Layer 2 of a small transformer language model trained on English Wikipedia (11 layers, counted from 0, width 128).
A neuron's activation on a vector x is ReLU(gate . x + bias) times (in . x + bias), where the dot is the dot product.
The model reads these tokens: "'" "Connor" " spent" " much" " of" " his" " youth" " in" " El" "m" "hurst" " and" " Forest" " Hill" "s" "," " Queen" "s" "." "\n"

The vector x that enters this layer's MLP at each token. A number n stands for n times 0.0037.
0 "'": -64 166 50 -52 22 207 40 80 -152 19 115 -97 -104 195 -10 -34 -4 -190 169 -33 -98 163 -195 156 -62 -59 -322 -81 -146 146 40 -27 -91 91 40 -11 8 -58 43 110 28 219 -79 63 -30 -87 2 -119 -155 -114 274 -293 37 -45 -118 214 -51 210 -147 57 118 -15 -126 -221 -12 8 71 -78 -252 -147 212 -35 150 -28 -77 170 277 56 -30 -129 -154 122 51 -60 -22 -185 -181 103 112 57 27 93 -130 224 51 120 -63 -74 -4 40 -60 85 181 -4 -179 106 71 -67 -168 -179 -125 15 68 -5 -71 -190 -56 48 -167 -109 7 37 124 -9 -62 -138 -56 -75
1 "Connor": -65 -25 25 105 13 196 -20 32 -16 214 147 -33 -91 118 -47 -58 -10 -20 168 92 20 44 -60 249 -35 -101 -140 -209 50 -31 -14 -68 112 12 12 -26 82 85 85 -78 122 43 -188 -65 18 176 -178 5 -102 -188 36 -1 -23 96 -44 94 -387 -117 -209 -5 -100 40 135 -77 -90 61 7 11 67 -171 -124 -150 34 -87 127 -116 103 -30 57 88 15 -11 11 104 164 -321 -207 136 -9 78 184 -59 -44 176 184 35 33 24 -97 172 241 69 83 10 -104 106 -32 156 -145 19 51 10 9 -454 -13 -233 -3 -31 -63 -57 -12 -12 42 -159 -150 -281 -69 21
2 " spent": 43 64 -42 76 111 -8 78 162 106 -119 95 -46 108 -46 -118 29 -108 -143 135 -31 -8 24 4 -167 14 -146 -202 -213 -81 27 79 -264 -110 -12 0 129 -102 208 -17 1 150 71 22 -37 66 -51 -153 202 -89 -53 122 -21 5 -147 82 52 -87 30 114 -95 -74 -133 19 41 70 120 20 37 -42 -104 87 162 -140 12 -54 28 197 119 -75 -238 -63 172 -37 314 66 -78 -198 -1 45 -186 -86 -137 -307 88 -59 -1 47 89 -113 17 -152 -197 167 39 84 -301 103 -170 -271 -100 263 38 -34 52 52 99 98 -43 -271 -197 4 269 6 84 12 -227 174 98
3 " much": -54 185 -71 150 144 188 145 131 -18 -112 54 11 -22 155 21 -164 -117 -80 166 130 -366 -103 206 -113 -152 -236 -136 -88 -148 1 72 -125 -150 -159 72 1 16 205 -218 98 -164 -71 6 148 27 -100 34 14 -119 56 50 -49 -115 -13 -10 -57 -157 138 -163 -140 78 -86 161 248 73 -23 -33 -106 -82 -338 238 47 93 -30 -205 136 148 42 -111 67 -15 200 104 136 86 133 -152 -87 113 -103 2 -223 -67 84 -39 22 96 68 -265 -7 -16 74 209 41 112 -94 -68 -77 -247 73 57 -98 117 -116 28 65 107 19 -167 -111 -55 97 -81 30 -51 -101 -4 44
4 " of": 188 70 -106 26 -75 103 182 27 71 38 64 -61 -84 86 32 196 -110 -163 51 -280 46 154 -116 -110 -180 -278 15 -136 -115 78 39 -70 -173 -46 -55 81 -56 141 44 -49 -5 -94 -101 161 98 -96 -109 194 -258 67 246 -104 16 -107 69 32 -114 12 -214 209 36 -18 27 169 85 50 87 3 -178 -93 412 -2 -39 25 75 30 -138 378 -2 118 57 136 -7 102 94 -38 1 -14 66 -108 -19 -40 -62 69 100 126 146 198 -88 -54 134 -121 26 -31 -114 29 -48 -13 -110 -94 56 -251 -151 -146 -15 -326 164 -125 -175 -88 53 -8 -27 -211 -118 98 -80 44
5 " his": -37 107 2 -48 -97 40 -11 -124 53 -20 120 -71 -6 138 -182 132 -73 -136 112 133 -206 185 -61 -1 -88 -130 120 -104 -269 53 124 -128 -193 68 107 59 -49 119 -18 84 58 49 -56 54 87 -4 -138 1 -181 -17 121 5 -50 50 9 134 -161 -31 -332 -7 202 -52 -100 16 352 158 63 -160 -196 -260 430 -14 64 -27 -360 114 111 90 71 -79 -11 52 -135 12 183 11 -180 155 63 76 44 -2 100 69 8 -191 35 59 -13 20 -109 41 108 104 -100 -29 9 -56 -361 -5 134 -127 87 -28 26 71 94 60 -63 -77 -71 -67 -33 10 -97 -248 -190 2
6 " youth": 48 4 -129 -70 241 83 -65 152 112 244 105 -126 -150 13 -23 -58 36 -49 -12 -187 -16 -116 -58 82 -71 -182 -6 -18 -148 13 180 -23 -20 -25 67 -60 -13 123 -226 -5 -117 -7 -67 182 -61 237 -120 65 -103 28 -19 -108 66 -35 225 -76 -312 -169 -212 -181 14 37 -53 122 -49 55 -85 -9 133 -114 50 120 87 -93 -52 64 91 39 -19 -40 16 -148 -43 52 98 95 -318 6 33 127 104 -181 71 90 -140 264 91 -44 -24 10 -11 -77 25 113 54 46 -39 43 -325 -27 -17 -228 -39 -70 -177 29 255 57 -249 17 -152 68 60 167 74 84 152 158
7 " in": 152 35 -117 97 -130 -86 -16 229 -9 -81 184 -43 -39 143 48 25 -111 -95 -49 -238 45 81 65 -107 -12 -167 -168 -128 -297 168 24 -19 -232 0 -37 75 20 -17 28 38 -34 -136 4 150 147 -88 -92 85 -276 140 47 -99 -51 -79 148 -100 -165 15 -64 9 54 -103 -138 138 3 117 142 24 145 -184 265 88 -144 32 21 55 19 322 -160 14 -196 123 248 -7 146 40 53 13 88 -32 -42 -79 -8 53 -106 233 40 5 -165 -2 8 -112 119 88 -14 15 -58 -167 -318 -48 51 -115 -11 -103 -42 -262 178 -57 -67 -149 -43 182 -145 -21 -48 55 -152 198
8 " El": -112 136 0 128 -12 39 77 21 52 109 112 -34 -108 154 20 -37 -223 -70 168 61 -57 62 68 105 -170 -100 -368 -26 256 43 28 -143 12 75 28 104 -14 11 22 52 29 -53 119 -16 106 -99 -209 -7 -3 -33 11 -55 168 12 98 -45 -199 -76 -67 132 -40 -135 -151 106 3 23 -18 -282 171 17 108 83 106 -50 -53 -48 18 74 81 77 -299 124 38 -28 384 -76 -204 159 92 -119 170 -85 68 27 68 -117 97 175 -256 22 175 29 70 -33 -226 -12 -273 -322 -197 -4 -31 114 -77 -268 113 -277 192 -140 -143 134 19 -97 137 -221 38 -192 -196 22
9 "m": 84 -53 -43 -104 -248 15 -25 51 -84 -24 124 -20 -38 122 8 28 -18 -32 165 -189 47 149 -68 -68 -93 -145 -37 -79 254 -119 161 -46 -9 -17 59 118 0 162 -250 73 -21 63 -126 30 86 108 -63 -137 -188 -49 257 -75 49 -28 96 -31 88 82 -206 28 99 91 56 195 121 -250 -114 -40 -46 -263 -199 -134 96 -59 -107 255 207 -85 162 -45 136 -248 3 85 337 -80 -82 71 -73 16 55 -73 49 0 1 480 44 -57 -362 101 100 1 -39 96 35 124 -87 130 -241 46 14 -105 -209 -218 -14 -227 121 173 -154 28 55 -104 -75 -255 -54 -94 11 -21
10 "hurst": -158 -28 -3 57 -120 -55 -161 302 -62 192 139 -58 -145 56 -135 -88 -51 -76 -22 -275 -14 -21 1 297 -85 -212 -67 -121 -99 41 35 -135 -35 -35 85 -21 -104 383 -39 -41 -76 -98 74 -13 48 102 -164 107 -69 80 102 23 112 -41 54 93 -206 226 -229 -221 144 -8 26 53 -108 -9 43 139 219 -37 123 110 153 10 12 -70 88 -50 83 47 47 11 42 157 271 -181 -76 169 34 73 141 -182 92 33 56 211 15 -59 -146 27 157 -11 -14 11 -59 11 -171 139 -231 160 47 -137 -139 -252 -116 -221 -21 -121 -93 182 12 -98 158 -298 -74 -234 98 80
11 " and": 93 37 -92 47 -31 -215 65 27 -98 -27 104 59 -135 -106 19 -58 -173 -77 48 -156 -70 197 12 -93 -32 -128 -40 -140 -308 25 61 -187 -22 -63 36 20 7 4 23 126 22 -11 2 62 200 -45 123 -79 -128 87 77 -83 -18 18 188 -149 -106 120 -190 -148 143 7 110 191 -50 7 0 -75 215 -322 249 -103 -2 26 30 145 39 386 -80 11 -173 -50 78 22 82 -46 -203 -61 155 -28 -15 21 19 100 65 -6 160 36 -102 186 67 -115 93 -46 -104 101 -106 -44 -298 84 211 -227 -79 -32 23 86 28 -145 -223 -70 117 -45 121 -155 -116 67 -206 3
12 " Forest": 26 -40 -49 -17 -126 -53 -11 160 81 5 86 -110 15 87 -130 -43 -110 -126 194 -98 66 32 19 31 -158 -89 -75 -54 -4 4 38 -17 -124 24 153 -81 -71 242 -101 -12 -1 -40 -160 -37 96 -218 47 32 -205 -30 185 7 65 -105 118 -37 -275 129 -261 -103 36 -34 -16 58 90 255 -97 75 165 39 -131 139 39 -93 -5 6 184 -210 60 167 -65 18 -16 229 191 -140 -67 207 -76 21 159 -27 68 84 -80 339 -188 69 44 195 130 -69 -101 55 27 15 -46 60 -180 143 149 -83 -8 -166 -74 -165 -152 -42 -195 -61 137 -223 -85 -158 -3 -223 21 191
13 " Hill": -81 -70 152 -42 -29 135 57 99 9 235 189 -80 65 186 -11 157 -52 -83 120 -144 21 -130 -64 40 -7 -155 -133 -40 28 -108 47 -121 -31 171 45 -125 -59 58 -93 -29 31 -79 -59 -29 144 -43 -135 74 -113 -103 212 -45 17 62 36 86 -266 -11 -341 -262 27 16 -39 108 39 111 44 95 316 69 -6 74 -59 -146 -61 17 190 -128 -102 47 -64 -32 83 34 147 -263 -92 312 -8 -115 204 76 99 137 85 104 85 -176 -123 5 125 -18 73 94 22 -75 27 6 -250 -78 -83 121 59 -339 -13 -191 6 56 -40 -16 -82 -99 79 -183 -155 -182 109 4
14 "s": -4 17 0 100 43 76 -45 52 -123 142 51 -189 -159 262 -244 -14 -8 -89 99 -53 15 108 44 -55 38 -231 19 -4 12 -45 66 -53 77 -51 -109 91 55 191 -61 12 16 148 -22 98 116 44 -45 17 -121 177 207 -71 -52 14 20 124 -23 68 -467 -86 56 248 28 186 16 -60 -161 166 33 -59 4 -160 65 12 -190 98 33 -21 15 -79 -123 -55 49 -35 406 -258 -89 179 58 -66 -73 -178 199 10 16 249 21 -82 -130 87 228 -32 54 -32 -20 -28 -18 -117 -31 -149 152 -23 -139 -20 -75 -241 104 58 -260 -4 -184 -43 -99 -178 11 12 -49 -53
15 ",": 187 45 -117 93 -120 -43 4 18 -73 101 105 -60 -60 158 -68 -95 -60 26 -45 -108 57 32 -16 -9 -110 -99 -172 -184 -269 7 -90 -160 156 115 59 32 33 72 -105 190 -53 68 -68 103 8 -194 15 187 -100 202 117 1 -32 15 -66 -136 -183 -56 -181 -182 165 60 43 146 109 -137 -202 -80 60 -197 81 -1 -84 23 118 75 -144 438 -31 -159 -160 52 26 182 228 -33 -138 -44 50 50 -40 -106 41 184 250 -1 118 -103 -30 49 160 -51 57 -120 8 26 3 -236 -169 114 70 -35 -24 -168 22 -91 -31 105 -139 -67 77 1 -69 -84 -107 -4 -91 -22
16 " Queen": -54 2 40 119 -4 183 143 63 -26 43 10 -139 47 -21 9 -11 -163 63 -35 -127 102 137 -26 150 -103 -146 -192 59 -82 51 33 -253 151 113 22 9 -122 214 54 -31 26 -26 -31 142 101 -6 -137 78 -94 -105 -11 -65 181 24 24 -37 -263 -76 -299 71 32 28 -26 269 -165 -15 22 43 197 77 64 -35 50 -203 15 43 302 -24 -67 -5 -112 -74 -11 5 -23 -77 -26 -47 -117 48 293 -213 38 152 239 -56 180 -39 95 -55 67 -41 54 120 -10 -23 -65 4 -151 28 -15 -135 71 -217 39 -60 30 -232 -111 27 -46 -169 92 -184 -159 -175 69 -144
17 "s": -9 -24 13 82 88 20 -43 86 -108 126 57 -209 -120 215 -209 1 -30 -113 137 -93 30 77 27 -6 44 -244 -4 8 -52 -25 67 -25 7 -60 -120 79 57 238 -83 7 4 152 -7 130 142 36 -52 75 -85 155 195 -59 -49 38 30 116 -9 29 -456 -111 49 211 26 207 -11 -67 -163 179 -5 -62 -5 -91 41 -11 -204 93 4 5 9 -45 -106 -62 21 -19 398 -268 -56 137 43 -62 -60 -203 252 29 72 245 35 -122 -128 99 220 -32 100 -22 -26 -47 -44 -124 -42 -131 174 -59 -126 -40 -83 -230 102 53 -276 -9 -170 -40 -75 -166 16 -10 -28 -43
18 ".": 142 8 159 40 16 -59 20 230 -191 6 -51 -137 43 221 -17 -90 7 -192 191 -44 13 216 -8 -95 6 -195 -94 -129 -204 18 -157 -158 10 106 81 4 103 94 -38 -10 -31 126 -24 79 91 -133 10 145 -108 19 116 0 -190 107 -77 19 97 -138 -81 -173 143 -90 -106 92 40 51 -156 46 65 -96 52 -76 -37 -37 120 275 21 274 -24 -161 28 -57 255 -7 19 -118 36 -86 132 27 -128 -142 -14 156 296 -34 177 7 -90 165 -59 -37 26 116 -9 -10 126 11 -121 78 18 -207 -126 -345 24 -7 -82 -66 -178 71 -64 -34 -8 -82 -219 -265 95 -60
19 "\n": 85 126 102 52 51 -133 137 81 -115 28 109 -73 -207 77 125 -216 -1 -157 255 -39 84 37 -115 118 -117 -208 7 -151 -315 102 -7 -147 -220 0 15 150 92 99 -52 -73 -4 -11 -106 -28 -119 -27 -63 -167 -176 85 40 76 -166 -51 69 49 13 -70 -123 -56 -63 -320 -83 -5 188 -63 139 -49 43 75 87 -150 -260 -64 67 180 -78 138 106 -71 -119 -1 219 -57 323 31 -73 -105 -68 197 -21 -37 106 114 200 -22 37 97 -78 52 146 1 106 -30 -30 93 90 44 -126 160 128 -239 40 -15 -156 253 121 44 -64 -135 -89 -170 46 33 6 -180 89 -127

Each question shows the input weights of one neuron of the MLP. A number n stands for n times 0.0024.

n131 gate (bias -0.286): 220 87 36 -17 0 -30 32 -267 21 -71 -29 85 -74 -175 117 140 -80 -132 -69 -84 77 -45 -38 109 -163 181 113 7 40 134 -29 63 -74 34 -203 101 26 161 -219 -62 19 -238 -137 120 134 68 -50 354 -162 60 240 208 155 -35 27 -35 24 -21 128 -146 84 -118 104 -86 -21 -151 -13 27 7 -44 6 -90 0 11 -76 -118 17 -72 -115 111 44 111 21 -177 -158 -44 40 -65 -17 -59 -76 195 -17 0 -83 -114 25 -109 -143 81 -144 3 -129 -96 -28 -34 -48 56 45 -34 260 -38 -140 -57 66 42 -199 14 164 138 -4 -42 -293 104 -68 191 -101 62
n131 in (bias 0.006): -46 -30 58 -140 3 -57 170 -192 121 -119 35 4 -102 -35 105 220 -213 -218 32 -229 -28 -185 89 46 -74 38 7 45 25 142 -84 67 -10 150 -267 -19 39 85 -237 62 86 -133 -59 221 -43 281 -134 314 -130 36 185 324 191 -86 93 14 52 -202 83 66 43 -147 125 -21 8 -11 115 -88 14 117 -110 -182 95 -35 65 41 -99 70 -277 80 -43 140 -15 -120 -7 22 103 -3 29 62 -53 0 11 76 -110 -105 -126 78 -18 82 0 71 -52 -25 118 -65 -10 43 185 -29 156 -133 -257 -75 220 -76 -4 -11 134 194 -82 31 -267 16 23 59 35 128
It fires most on token 4 " of"

n225 gate (bias -0.162): 163 -19 112 123 121 -70 -84 75 58 37 43 -115 35 93 35 -177 102 -63 -12 176 -33 -16 -132 45 21 -80 144 3 -191 51 -58 121 149 41 101 111 -247 -64 -55 115 -35 130 71 0 137 34 114 65 124 70 -27 -117 -38 -29 61 -117 28 63 40 0 -210 3 -47 -75 -193 110 23 -48 97 199 117 -45 78 -13 -33 -19 135 -35 138 295 -111 -16 -56 136 -76 70 -235 -41 15 -168 158 204 177 -34 -45 -90 -147 36 6 10 -77 -6 63 -45 -3 337 -123 -48 -101 -46 -162 41 -80 -3 100 11 193 51 -60 -40 121 -3 -57 24 -17 -76 -47 53
n225 in (bias -0.095): 84 28 75 100 -38 -63 -97 137 45 101 -30 -13 -89 138 -29 -60 -36 -81 -30 -9 -111 28 94 8 304 -54 47 -19 -99 -19 -35 117 -6 -22 91 65 -26 -21 -166 172 -116 230 167 -9 226 -28 39 12 165 141 -165 -90 -110 -38 -6 -72 5 124 188 38 -157 -47 -91 60 -73 -32 91 -33 143 129 -110 78 58 -115 80 53 75 -164 133 167 -71 78 -160 229 102 76 -21 -12 -21 -67 136 103 15 129 -30 -94 -23 -36 21 -16 91 -9 -188 -60 31 184 131 -48 -131 -170 -246 22 205 -17 80 -86 201 -99 -91 -64 47 14 -62 29 -25 -6 64 -26
It fires most on token 8 " El"

n221 gate (bias -0.424): -83 95 135 -28 -81 -6 -21 -206 -32 -135 203 29 56 -163 -84 -136 33 109 -19 200 -141 132 20 23 125 152 -11 88 28 114 -27 49 13 26 3 54 91 36 -84 -18 -149 28 97 -186 -91 42 -16 87 33 146 3 80 78 -17 67 112 30 20 -10 11 211 117 -140 -77 -61 117 47 69 72 31 56 136 -91 212 50 34 107 99 -20 3 -91 23 -207 31 -155 58 -74 30 51 59 -60 44 3 45 -85 36 -154 -5 -17 -252 38 105 52 -90 29 -82 -67 18 -3 3 159 54 81 -45 -131 77 96 76 12 153 -96 -29 -60 5 200 16 -49 138
n221 in (bias -0.045): -154 94 183 139 -100 20 -134 -217 -90 -151 250 -22 173 -239 -163 -210 6 73 6 53 -35 131 -12 122 -34 31 14 46 26 261 -62 15 -56 57 77 123 67 9 -50 -41 0 76 54 -28 -143 -33 -89 -26 113 119 -84 75 -150 -77 -41 132 21 -39 -25 17 173 106 -162 61 -19 158 -3 150 90 -21 -48 41 -54 118 -80 55 14 23 -47 44 -27 66 -165 44 -161 41 -9 -31 92 9 -175 -70 66 80 -61 19 -150 -6 -12 -113 17 82 -43 -69 -103 -17 -68 87 115 80 165 24 120 6 -105 -49 76 93 -140 97 -89 -62 63 16 97 -102 -139 216
On which token does it fire most, and how strongly? 5 " his", at about 0.49

n105 gate (bias -0.103): 86 108 -199 -34 42 9 12 -9 -205 62 117 -97 94 30 -38 32 -17 -82 94 74 52 3 -181 -205 -89 61 101 58 -183 84 95 187 109 66 40 152 107 9 -138 103 -68 -90 95 23 -193 131 -76 3 20 -21 -137 -52 39 58 138 -100 -156 47 29 21 -92 -158 9 6 213 3 101 106 52 63 -92 -23 -45 124 -215 137 -200 -189 -80 -39 264 54 -47 -149 49 126 -15 -125 -22 -54 -21 71 6 69 58 -96 -348 67 -22 -29 27 3 -80 109 -54 -73 -21 51 -10 77 20 -98 218 -140 -60 -95 66 0 111 52 -35 -29 -21 -33 6 21 -98 123
n105 in (bias 0.016): 57 -197 32 -121 282 -36 -86 -14 46 37 135 151 127 102 104 -167 -116 145 -30 -20 -136 35 -45 -56 -170 158 35 32 -203 -207 -21 109 103 -103 -74 -14 95 93 94 -112 -337 -26 32 -25 47 -34 112 88 -86 -116 -7 -189 7 17 160 42 -15 -137 68 155 -47 -175 -71 -59 137 180 69 -185 23 -41 22 -232 15 22 -91 -100 -158 36 195 -43 -3 -17 92 -105 150 -60 -205 10 -34 107 46 40 -10 125 96 -49 57 40 98 -56 -205 -113 -184 122 -66 53 96 37 104 -104 57 -34 45 44 113 -74 115 204 -48 -171 -122 80 85 -249 49 87 13 -47
On which three tokens does it fire most, strongest first? 19 "\n", 5 " his", 6 " youth"

n252 gate (bias -0.329): 152 -66 -23 18 132 33 226 28 32 88 -122 -199 -54 39 -17 53 -229 140 18 45 69 -106 -44 -39 -17 -117 49 -28 -102 -19 32 -170 52 -90 46 97 82 66 -121 16 -107 74 125 183 45 67 -41 15 55 -102 30 -3 0 -22 -96 -37 -52 99 -76 55 -24 -201 -50 -33 -63 29 218 -273 -268 49 26 -64 -25 112 85 -193 56 35 6 6 20 -155 104 -180 12 69 137 0 6 -262 -68 -99 40 -18 -59 -86 -42 187 67 179 -50 0 210 30 -43 10 87 -59 -56 0 -255 -34 64 6 -157 3 -272 35 12 39 -94 -63 -86 -32 22 14 26 -33
n252 in (bias -0.073): 45 67 -72 -37 -193 -189 11 -158 92 -85 34 108 44 -24 -40 44 24 -109 -58 33 72 78 136 78 -200 -56 -151 97 50 111 33 -79 150 -3 -56 -33 -95 -39 -146 93 -59 -75 -173 67 -100 17 -143 -68 -27 105 -6 -51 -137 164 217 160 -51 -100 -3 -140 -151 49 -43 119 121 -115 -68 52 122 114 51 -104 -71 -9 -61 110 -25 -87 -79 -21 -97 -83 66 82 59 -22 30 113 -3 -84 30 39 99 -278 -105 -5 -102 -50 48 -210 -27 47 -81 -52 87 79 -54 -52 144 -109 53 106 24 5 -43 67 147 -156 75 -62 50 53 5 17 80 48 22 70
It fires most on token 8 " El"

n151 gate (bias -0.185): 73 47 74 9 86 -59 0 176 -121 107 -3 -120 78 -15 -30 122 90 103 149 -17 -88 -236 -145 29 33 -96 33 189 136 -33 -24 212 5 -146 -14 80 109 34 -129 -55 -131 -112 -83 137 34 17 199 86 -156 -25 -88 73 83 131 236 19 41 -73 -8 -140 60 276 -61 85 111 -78 8 39 62 35 82 21 34 112 49 71 -31 66 -175 -21 56 161 -73 -14 -60 91 -39 -19 23 -86 28 51 125 -107 -51 -8 -37 -127 193 83 -108 77 145 -84 85 93 -11 117 -44 -26 48 68 191 -35 -126 -73 -46 -57 44 9 48 38 -28 51 142 -49 58 -99
n151 in (bias -0.002): 72 70 161 -6 -51 -32 114 84 -207 74 102 -150 -65 -133 -55 124 -19 -18 43 44 -151 -60 -112 19 169 -178 104 98 0 70 -68 58 222 0 -38 -19 105 -3 -38 22 -132 -92 -48 300 -140 -30 95 -57 -194 -162 -43 22 40 82 47 -73 -74 24 -33 -23 35 51 -230 55 74 -200 6 58 -136 181 -8 -32 83 191 -27 54 -89 81 -132 -65 49 -84 -95 -12 -163 82 -49 14 -122 76 -69 99 33 3 144 91 -112 -26 206 119 -43 125 -9 -29 -54 -36 22 52 21 6 114 96 125 -66 -108 -135 53 -117 -145 -161 15 36 -80 52 27 -73 -105 6
On which three tokens does it fire most, strongest first? 6 " youth", 17 "s", 14 "s"

n241 gate (bias -0.168): -26 -162 32 -67 -158 42 43 146 0 49 -39 98 67 -66 -28 -60 52 -3 15 -27 -63 -97 -25 6 230 86 -44 -3 30 -88 -102 -211 -20 -124 149 -110 -329 120 -57 -198 23 -139 155 22 -27 -117 95 73 -71 105 -3 103 9 -82 0 -3 -11 -155 -28 6 -3 177 108 9 -206 32 -88 -6 39 166 214 -70 -14 -141 -93 109 45 -96 33 51 0 -145 34 -143 -78 163 -140 12 67 -114 145 60 -46 34 -143 17 -23 68 -18 -107 26 57 110 -48 -146 -65 58 28 -90 79 51 202 129 -143 192 75 6 194 59 -106 47 124 -32 222 -70 61 -111 -59
n241 in (bias 0.052): 15 136 142 84 -160 -53 53 46 136 -62 24 0 80 73 -58 146 -42 46 162 -84 92 87 -32 75 -104 -136 30 -153 36 53 -42 -59 -129 -152 96 -72 -129 -39 -101 -45 -75 -25 -84 -53 53 31 -3 -44 -33 -94 -33 78 -149 -44 -61 118 3 -167 10 -76 64 29 -46 66 -183 -55 121 -75 58 14 -30 8 31 -43 -61 -165 105 17 -23 36 42 -9 -168 -14 -53 179 83 24 219 -187 60 67 34 34 11 131 -45 86 85 20 -30 20 166 -157 -133 85 -143 -89 35 48 68 159 82 53 123 72 -96 130 38 -34 -108 321 -49 74 65 -108 -3 106
On which three tokens does it fire most, strongest first? 3 " much", 13 " Hill", 2 " spent"

n179 gate (bias -0.416): 203 -173 55 -208 -244 -231 -38 -86 -150 -44 187 198 -157 -36 -131 -174 95 -60 -208 -62 -18 26 102 17 151 -222 -147 -15 -232 -137 93 175 -192 -37 15 -20 28 -51 -29 129 -175 196 130 328 -91 26 -72 262 125 72 79 -147 -118 122 -65 49 -26 -138 -105 49 131 94 49 108 27 139 -21 -72 148 -22 -140 128 176 36 129 -49 162 55 -51 58 -136 153 -15 -162 -73 -164 57 32 -70 14 25 36 63 -48 126 44 117 -176 121 -8 53 -18 -26 86 15 -70 -70 -54 -105 -128 112 -101 -14 83 228 61 160 -50 136 11 -49 254 121 142 228 42 49 134
n179 in (bias 0.151): -127 159 64 -10 27 104 132 233 229 -190 15 -161 -7 -38 0 18 -57 -115 69 45 62 54 126 52 193 -18 -64 37 -177 55 -78 -44 23 50 147 -105 57 38 -244 19 -27 63 -24 -87 0 -199 41 44 -112 -17 28 11 -200 -29 87 90 184 71 52 -124 -42 14 41 189 26 -10 -33 27 90 18 131 -65 70 -186 -193 -7 24 -260 -52 -140 182 -175 -220 92 28 -87 -89 -47 32 104 239 -101 50 -180 138 -202 74 17 -102 152 -64 -295 36 -96 14 122 -67 23 -68 -175 125 -61 27 -59 82 176 -127 62 -18 -66 160 -197 263 -216 -51 -33 -118 -56
On which two tokens does it fire most, strongest first? 11 " and", 17 "s"

n66 gate (bias -0.106): -63 -122 64 92 -74 -38 -112 39 -181 -9 68 -74 99 10 -114 129 19 52 6 138 -29 -113 195 11 78 -25 -94 28 -9 130 75 -102 -23 -112 77 -92 71 -15 -142 -210 -17 -3 -26 -9 24 -84 44 83 98 -181 76 22 40 77 97 -85 107 -209 -8 -137 -41 137 6 87 25 -211 25 -35 0 135 -20 5 -124 71 35 30 41 186 12 185 41 45 -126 0 -29 77 -154 -137 -75 94 -52 165 180 -158 79 95 -82 -26 12 -71 141 124 92 3 -116 13 3 80 27 -92 -147 109 -57 195 9 -123 -98 -134 -64 47 206 0 -58 152 152 -17 -160 -140
n66 in (bias -0.059): 97 -167 91 122 137 73 172 -45 -135 85 239 95 120 73 57 -17 84 -405 -268 -60 -157 3 268 -87 229 -145 42 -95 -70 21 128 -4 23 31 88 54 -44 -17 -88 149 -39 23 -137 137 30 -133 -162 102 101 157 77 107 -176 -18 117 -68 -27 -7 -50 16 3 -62 117 -252 -71 -164 67 -90 -40 -89 -165 40 -71 -124 12 0 -76 -182 47 -50 -41 -128 -117 -102 -251 3 86 -42 -3 -20 -49 27 96 -44 33 12 36 -86 75 -112 26 -235 42 60 -42 -72 3 13 -49 -165 214 62 -29 -51 169 -75 -206 -177 70 44 77 -84 -92 -30 -6 -55 -143 178
It fires most on token 17 "s"

n104 gate (bias -0.257): 144 136 139 69 16 144 70 -73 160 -83 84 -55 133 -72 181 -162 -21 17 151 115 -136 6 -37 142 82 66 119 124 158 121 73 158 137 -98 -100 -38 147 -175 118 12 47 71 -141 3 87 128 108 -51 50 101 -19 -20 52 49 -3 47 -132 -28 -79 -13 68 34 -96 -22 -81 51 145 -8 84 59 108 107 -93 122 22 20 70 146 69 73 -3 -28 -78 164 -71 -19 38 101 -14 -167 -24 -82 -14 -33 -54 5 -158 219 -127 -169 53 68 -131 -151 71 6 82 41 -31 52 23 -25 -5 -3 56 -17 -21 23 -23 47 -3 63 75 15 -104 -21 64 -15
n104 in (bias -0.020): -135 -40 -160 -109 -22 -111 -5 0 -142 -8 -107 94 -106 -27 -177 148 -33 -6 -113 -92 -50 -98 130 -135 -68 44 -116 -109 -86 29 92 -111 -121 97 73 21 -18 128 -50 -150 -88 -72 160 -23 -39 -51 -11 193 15 -125 77 -21 -93 -6 -78 131 63 0 114 -35 36 -126 160 17 53 -120 -66 -63 -14 -159 -118 57 97 -27 -10 -214 -96 -124 -137 -62 -57 106 43 -203 111 64 69 -78 -34 116 22 14 148 -8 80 -92 158 -149 85 49 -5 -22 58 182 -141 -28 -62 -109 -87 -62 92 55 5 21 34 35 54 -115 -17 56 -64 45 -16 -32 80 99 144 -100
It fires most on token 8 " El"

n103 gate (bias -0.196): -81 -103 -62 -6 -129 60 -144 0 -42 40 152 -146 -146 -72 -97 -145 85 -25 -6 202 -21 135 22 81 -164 159 -52 45 63 85 -32 -85 -177 -6 201 68 89 -199 263 46 46 -173 126 -13 75 182 125 -65 126 -102 -96 48 88 -22 36 -67 -16 115 39 29 -30 -22 -9 -248 -99 33 9 27 -81 89 -148 115 -22 -122 82 -97 -3 -32 161 -22 -138 -50 52 113 -124 254 90 -26 92 -85 -50 -112 -62 55 -12 53 -184 69 -95 6 -144 -97 -188 -12 137 -92 23 -110 -197 -146 -58 -78 -53 -26 -78 -54 94 13 -169 -39 -104 -3 -39 -24 -81 6 -47 -23
n103 in (bias 0.146): 6 40 103 126 -61 -104 -136 -55 -19 45 -284 131 107 -117 34 50 -39 40 -132 6 53 -111 62 -36 -10 -3 -141 -242 149 225 19 -156 -204 21 -30 -180 180 -3 18 -48 -77 -3 3 -150 -24 -76 -79 -17 -42 -18 89 41 -94 53 -57 -40 -261 101 111 40 -122 138 -142 -21 16 -134 14 130 47 -43 72 -47 14 166 -46 -86 153 101 -9 41 50 147 88 36 12 12 136 -89 42 107 -140 -96 61 24 68 -63 -13 6 148 62 -26 27 143 -53 15 -88 -221 -42 43 -33 9 231 -160 51 -150 72 51 0 -167 -57 93 -23 155 11 -25 -14 159 58
On which three tokens does it fire most, strongest first? 2 " spent", 8 " El", 7 " in"